Layer 6 of a small transformer language model trained on English Wikipedia (19 layers, counted from 0, width 64).
A neuron's activation on a vector x is SiLU(gate . x) times (in . x), where the dot is the dot product.

Input weights of the MLP neurons that the questions are about. A number n stands for (n - 500) times 0.0021.
n31 gate: 728 756 685 384 783 635 576 195 238 450 837 443 490 369 475 421 757 672 700 447 551 417 345 608 473 296 746 618 427 567 570 285 524 580 644 357 343 460 423 285 897 527 576 445 595 545 635 756 395 519 359 586 696 744 565 335 664 676 502 231 277 649 292 419
n67 gate: 354 556 409 676 376 401 635 561 361 566 465 324 753 451 479 456 493 574 475 308 517 623 566 526 475 390 442 601 481 501 575 338 412 383 399 435 582 545 380 427 212 414 379 411 550 785 396 436 693 758 515 128 606 517 512 394 414 518 570 444 709 617 679 758
n76 gate: 672 611 558 535 551 337 406 371 539 285 452 472 925 544 601 430 582 429 336 385 363 349 555 472 424 491 614 503 571 639 437 396 620 625 291 796 599 422 645 562 236 478 407 556 593 383 407 544 528 390 494 671 816 666 385 278 488 454 438 411 481 250 528 315
n102 gate: 564 530 574 787 445 498 493 393 476 466 602 394 929 822 481 756 402 441 625 168 409 407 469 545 815 206 671 662 562 596 263 464 649 450 267 611 540 552 474 314 379 511 464 485 446 483 410 680 183 459 561 119 510 526 516 526 322 279 178 192 383 682 409 431
n108 gate: 447 660 586 696 481 554 705 562 731 283 600 144 604 769 728 514 479 347 533 329 281 597 717 313 572 568 531 338 626 652 470 533 497 731 665 477 547 496 529 486 572 534 468 541 540 428 636 512 705 541 554 348 579 393 626 856 642 448 446 429 573 623 358 582
n172 gate: 654 548 654 570 402 290 779 518 604 427 727 659 505 334 428 602 531 627 380 476 514 422 798 731 580 463 560 506 460 424 290 495 796 457 517 377 622 256 608 336 239 334 409 499 510 393 525 385 690 385 289 413 224 543 501 531 701 464 464 484 517 357 499 423
n175 gate: 342 289 405 352 569 542 456 683 211 806 606 552 591 423 691 330 534 584 457 701 724 451 516 680 529 540 431 307 401 498 727 498 576 467 632 610 452 479 581 486 605 387 729 627 555 504 348 331 426 630 432 496 451 509 361 334 692 316 660 460 544 289 201 502
n183 gate: 686 706 342 520 585 329 400 423 390 383 588 704 535 353 479 596 215 781 701 423 736 694 548 402 742 561 298 565 589 565 492 649 611 474 324 516 575 618 579 464 334 783 528 594 452 288 338 352 606 571 605 386 767 722 358 569 639 372 625 715 307 478 664 503
n31 in: 672 762 651 426 683 336 565 122 484 479 789 317 485 628 581 346 581 677 670 499 321 401 458 555 624 611 380 477 329 581 572 404 596 580 584 524 414 244 350 236 697 578 486 372 491 341 683 546 381 661 614 378 387 562 641 237 588 426 621 505 472 611 455 396
n67 in: 675 507 472 281 476 587 363 634 489 831 634 369 602 515 281 616 246 609 404 409 484 409 456 622 400 401 601 456 462 465 148 646 387 607 484 500 312 485 506 661 645 468 475 739 557 688 266 452 293 303 489 538 778 605 173 483 231 390 325 516 541 547 600 339
n76 in: 792 598 737 562 375 339 317 338 575 648 515 466 909 457 599 440 564 498 249 292 390 429 282 495 429 475 504 492 649 533 405 472 674 606 273 588 801 428 669 567 274 451 473 668 572 449 387 445 446 416 475 519 652 644 419 415 278 531 346 412 601 301 317 394
n102 in: 558 410 581 546 586 635 640 450 416 388 548 599 510 272 458 384 242 465 438 589 754 540 309 546 370 570 454 455 357 407 460 577 555 496 458 508 283 409 408 295 654 320 541 522 726 374 481 413 647 484 481 460 620 434 342 585 508 567 639 389 403 169 606 375
n108 in: 586 756 652 581 514 454 624 604 575 420 598 464 467 462 495 499 347 410 433 472 430 732 555 605 446 405 470 401 488 694 576 407 540 632 643 396 553 433 819 391 666 291 626 604 441 371 520 455 663 647 474 541 639 393 744 936 562 444 517 307 522 701 365 595
n172 in: 591 558 536 708 440 281 984 533 432 467 503 675 569 176 441 437 570 448 476 522 491 717 633 689 552 524 576 482 535 431 596 280 578 333 507 418 597 472 574 439 272 331 246 358 382 331 348 461 753 635 498 18 536 614 515 536 555 497 573 252 629 576 404 311
n175 in: 513 748 182 493 546 693 392 243 391 289 648 353 521 687 736 761 452 502 597 404 377 502 622 626 805 463 522 534 505 572 355 397 573 636 412 707 374 624 501 629 456 638 414 383 499 672 489 289 592 497 251 396 551 572 180 424 373 371 479 527 223 658 666 441
n183 in: 415 434 591 729 212 358 289 473 302 402 749 569 597 187 247 258 516 763 442 464 645 718 547 273 462 392 238 560 514 358 577 540 829 527 134 883 604 402 526 250 284 548 301 549 696 240 369 543 510 719 355 244 620 509 486 567 538 582 434 532 506 410 390 774

Each question shows a token from some text and the vector x that enters the MLP there. A number n stands for (n - 500) times 0.0045.

"o": 453 526 776 486 551 616 628 376 423 468 488 545 537 589 408 365 447 446 519 603 500 482 505 412 316 416 559 419 551 461 462 305 528 503 481 306 418 519 741 382 485 392 382 595 698 508 516 484 349 371 379 627 572 405 506 472 376 557 620 483 496 460 432 618
Which of these neurons fires most? n76

" succeeded": 493 487 385 550 403 579 479 607 411 556 331 484 609 537 431 559 442 287 526 668 626 568 375 426 606 485 542 699 442 600 445 628 508 485 417 362 440 388 542 331 505 427 411 233 582 602 541 419 439 365 467 497 416 301 337 510 429 598 485 507 627 479 382 536
Which of these neurons fires most? n102

"SP": 514 624 536 527 594 666 704 487 489 550 630 535 571 508 375 593 522 391 454 493 435 502 529 603 469 351 539 365 444 520 741 449 519 492 474 400 382 442 675 209 583 340 532 389 446 598 479 364 420 428 448 532 512 393 264 513 493 501 484 544 547 308 464 456
The most active neuron and its activation: n172, at about 1.5

" was": 420 675 521 629 443 610 619 442 512 483 245 698 586 389 334 704 502 406 389 696 629 536 436 529 560 408 539 543 467 478 435 518 537 528 430 390 480 660 554 289 498 545 508 557 532 643 526 357 405 364 410 524 546 457 380 503 559 532 389 515 605 362 509 583
The three highest activations, in order: n31, n102, n172

".": 490 309 414 524 425 591 547 623 311 586 226 510 331 449 406 657 393 525 508 544 712 507 551 437 561 461 708 548 508 497 511 534 482 403 556 561 434 464 574 437 376 480 524 514 744 550 486 365 421 493 441 529 638 327 419 539 490 498 426 437 502 423 442 543
Which of these neurons fires most? n31

"\n": 606 322 369 396 524 594 605 520 509 595 258 530 536 245 397 492 449 390 557 489 538 453 443 463 543 312 624 467 452 368 375 586 446 506 375 556 444 566 567 445 335 431 529 330 482 518 515 417 434 497 334 418 613 330 406 554 492 496 414 637 539 397 480 620
The three highest activations, in order: n31, n67, n108

"8": 635 660 438 347 345 527 498 532 373 365 537 319 448 537 469 501 427 468 495 578 604 412 521 525 586 414 632 334 529 651 603 594 385 597 491 358 536 463 604 458 457 345 427 306 474 641 540 438 378 522 499 564 556 457 372 544 356 466 424 568 437 396 611 567
Which of these neurons fires most? n67

" |": 483 398 428 658 479 652 613 595 493 480 484 546 535 496 293 533 562 423 448 598 588 508 524 476 449 388 590 474 608 424 559 591 417 504 539 604 529 502 714 396 376 364 530 438 508 591 495 506 534 371 523 653 621 548 411 697 385 596 400 557 462 349 594 595
The two highest activations, in order: n31, n175

"ap": 462 435 574 590 672 587 548 465 361 452 449 423 613 460 463 538 500 543 480 435 734 554 442 480 460 482 468 606 462 510 575 516 551 505 525 318 493 245 721 273 534 409 392 555 466 475 588 497 437 515 385 659 660 468 231 501 447 479 477 476 444 539 499 382
The three highest activations, in order: n102, n76, n183

" ": 556 560 479 477 507 571 398 539 379 508 451 508 503 451 386 450 388 397 512 539 529 518 564 454 411 458 723 492 503 426 507 563 430 494 333 526 436 593 716 446 350 504 462 284 431 591 495 259 464 496 405 543 477 472 334 705 442 447 491 546 613 533 618 528
Which of these neurons fires most? n67

"1": 535 560 559 469 359 568 462 461 372 329 477 377 341 480 412 483 359 470 459 645 510 384 505 518 602 437 626 340 521 519 550 589 441 742 476 417 479 541 582 328 478 461 490 405 405 566 639 421 315 460 538 549 589 419 383 576 330 489 514 383 468 401 594 614
Which of these neurons fires most? n172

"2": 552 647 345 439 386 498 643 412 323 400 430 313 402 453 450 526 422 514 454 535 575 498 431 591 491 516 659 452 516 600 533 570 540 728 471 451 437 550 638 426 458 453 394 381 320 650 616 374 461 454 438 590 476 522 470 630 413 541 230 581 507 377 549 566
Which of these neurons fires most? n108

" a": 414 444 676 567 454 582 564 527 403 535 370 638 406 378 395 635 532 409 653 553 602 548 441 359 598 488 558 492 404 447 418 448 447 442 368 312 365 627 526 216 463 491 437 462 536 506 518 489 458 466 401 499 504 467 310 594 451 533 436 595 496 384 733 669
Which of these neurons fires most? n183

" ensure": 450 622 380 551 485 568 660 478 430 555 411 656 423 446 485 555 469 379 500 464 535 617 368 416 566 508 605 604 378 551 415 625 396 582 293 433 466 455 423 288 449 460 511 596 584 595 478 480 475 435 237 508 402 343 387 494 464 529 574 287 469 327 373 634
The most active neuron and its activation: n102, at about 1.1

" (": 546 436 503 651 412 605 510 531 493 465 409 578 557 336 433 576 310 430 502 601 616 413 515 466 282 426 633 325 421 439 532 479 576 645 371 402 440 591 618 442 302 494 494 427 479 593 489 453 596 508 431 692 524 393 387 625 455 495 420 441 402 463 606 518
Which of these neurons fires most? n31

"6": 618 640 522 451 301 573 611 510 363 409 436 267 485 554 390 434 473 454 560 585 489 333 488 549 579 347 692 456 473 609 459 577 451 545 466 374 531 504 653 359 462 442 441 429 435 635 599 401 471 554 492 586 563 401 436 543 356 482 532 426 466 350 595 668
The most active neuron and its activation: n67, at about 0.71

"ice": 509 685 705 462 660 627 615 436 327 513 544 390 674 430 319 605 461 451 445 563 557 570 298 617 486 361 620 572 478 435 548 566 593 560 426 303 480 537 650 306 454 452 478 574 607 569 621 554 417 418 431 546 472 384 459 465 493 531 470 602 374 343 398 470
The three highest activations, in order: n102, n31, n76

" Name": 538 640 679 485 453 614 569 388 511 513 508 592 498 346 329 516 456 340 493 486 581 570 340 586 713 430 549 444 476 537 578 592 460 605 523 554 426 569 567 96 431 459 408 553 675 573 541 461 432 462 464 702 569 239 441 591 493 456 474 395 522 394 399 559
Which of these neurons fires most? n102

" also": 337 513 455 523 476 593 624 548 397 534 359 596 531 414 426 431 455 348 613 648 494 495 444 393 536 421 571 577 509 527 317 565 518 506 572 334 608 678 533 416 489 517 474 491 664 558 554 414 330 413 368 508 522 408 359 403 445 385 322 500 592 303 510 638
Which of these neurons fires most? n31

" in": 420 513 492 550 379 623 403 363 475 557 342 576 357 328 458 673 562 356 344 561 538 525 306 373 440 477 635 452 578 521 405 518 473 424 471 417 416 602 649 500 412 515 400 454 562 550 559 419 484 460 346 523 530 340 387 484 401 400 421 437 482 326 550 542
The most active neuron and its activation: n31, at about 0.95

"|---|---|---|": 452 355 468 519 447 638 670 475 383 553 388 458 525 443 468 497 654 466 425 613 653 447 559 442 570 405 571 511 614 452 477 637 395 561 433 431 484 449 479 565 399 396 442 312 586 684 432 249 450 516 467 525 490 470 385 575 276 425 668 467 510 524 391 589
The three highest activations, in order: n67, n31, n175

")": 544 510 536 346 494 673 652 665 348 526 488 596 577 504 482 611 454 449 409 541 683 489 560 544 464 285 557 363 631 509 511 554 622 624 575 388 373 585 622 469 426 474 499 446 652 524 550 487 409 428 532 567 572 461 356 550 358 591 442 569 552 318 454 643
The most active neuron and its activation: n183, at about 0.058

" debate": 508 604 425 666 525 627 597 535 371 568 469 679 537 417 346 442 380 228 558 597 478 625 404 491 645 428 587 576 461 576 493 631 551 637 506 445 435 419 473 253 491 433 486 587 603 598 528 529 554 445 385 665 483 288 466 497 426 475 531 317 522 360 373 511
The most active neuron and its activation: n102, at about 1.2

"---|---|---|---|": 427 324 378 492 498 631 589 465 372 515 376 443 501 416 401 426 575 485 451 580 666 462 633 438 572 329 577 490 585 424 541 618 406 643 434 487 547 488 513 560 406 427 535 467 652 652 425 203 457 472 524 579 534 490 440 579 240 463 701 454 515 505 410 500
The most active neuron and its activation: n67, at about 1

" mi": 434 578 541 469 539 537 560 623 493 559 482 572 585 532 388 535 541 402 438 502 390 635 413 693 414 383 371 538 445 590 465 502 565 442 515 545 271 487 608 517 431 527 400 602 737 676 514 373 475 571 413 700 548 275 358 572 431 442 516 521 521 600 499 617
Which of these neurons fires most? n67

" individuals": 584 664 317 558 469 633 504 489 372 571 574 599 693 362 401 496 431 330 483 701 573 535 560 560 489 391 530 374 338 550 509 602 449 652 575 340 376 497 477 314 550 474 472 479 702 508 565 492 535 483 429 625 556 521 351 498 484 415 422 355 462 296 379 536
Which of these neurons fires most? n175

"ir": 502 487 708 550 481 607 650 519 402 402 386 450 609 416 492 430 449 516 470 594 550 631 464 379 441 455 566 616 547 399 442 458 453 555 429 370 548 470 759 220 510 517 505 526 331 455 647 493 586 433 531 625 619 216 454 498 449 483 524 492 422 388 417 563
Which of these neurons fires most? n108

"age": 627 587 655 436 675 627 652 456 411 559 512 461 510 440 490 576 520 327 495 553 514 751 315 671 454 505 568 565 503 625 600 512 479 566 600 554 529 415 635 398 432 591 451 496 603 617 634 526 458 388 503 676 600 423 360 499 505 540 403 582 397 354 428 504
The three highest activations, in order: n76, n183, n31

" eldest": 531 565 712 705 408 462 607 614 279 511 413 374 560 479 469 608 504 342 502 536 693 545 482 392 581 398 539 575 463 493 570 549 254 477 518 259 469 493 538 351 550 547 361 369 520 410 618 480 547 556 380 686 491 449 339 579 446 543 473 502 615 535 469 497
The most active neuron and its activation: n108, at about 0.61

"0": 540 644 558 455 418 512 468 410 406 353 539 394 415 498 400 518 380 543 432 591 482 459 499 583 574 453 702 376 453 645 500 580 406 675 442 400 485 513 612 492 393 418 485 389 484 603 648 340 448 487 480 505 537 456 453 575 409 554 377 459 429 297 545 683
The two highest activations, in order: n108, n76

"i": 541 557 739 398 556 647 681 345 328 417 457 352 569 625 427 343 479 418 428 524 705 529 415 338 465 521 552 636 496 494 369 482 604 544 550 409 446 469 697 379 391 456 474 521 539 572 518 473 387 316 503 665 532 524 410 498 388 515 564 542 460 513 391 559
Which of these neurons fires most? n76

" time": 397 659 410 566 468 486 715 453 420 557 425 565 576 565 395 530 447 404 648 634 580 614 374 484 586 462 545 511 556 529 556 598 380 600 487 456 429 417 604 358 450 410 451 582 518 559 463 460 353 598 360 555 372 309 320 477 472 464 395 424 428 277 426 510
The most active neuron and its activation: n102, at about 1.1

" Distance": 503 439 602 407 706 543 516 474 646 541 425 492 519 286 475 618 484 286 524 544 513 640 430 599 666 542 575 469 487 577 652 647 482 532 459 468 306 406 613 293 417 322 427 477 648 681 474 516 437 523 523 662 487 348 321 524 410 520 518 571 558 513 492 430
Which of these neurons fires most? n183

" Date": 576 595 629 531 642 577 690 393 511 444 420 551 368 303 347 530 443 318 652 504 582 681 306 600 604 479 544 573 570 488 599 581 485 555 562 488 448 541 632 344 366 503 391 660 602 559 517 483 484 498 485 636 419 373 489 524 451 579 275 632 506 483 404 457
The three highest activations, in order: n172, n175, n67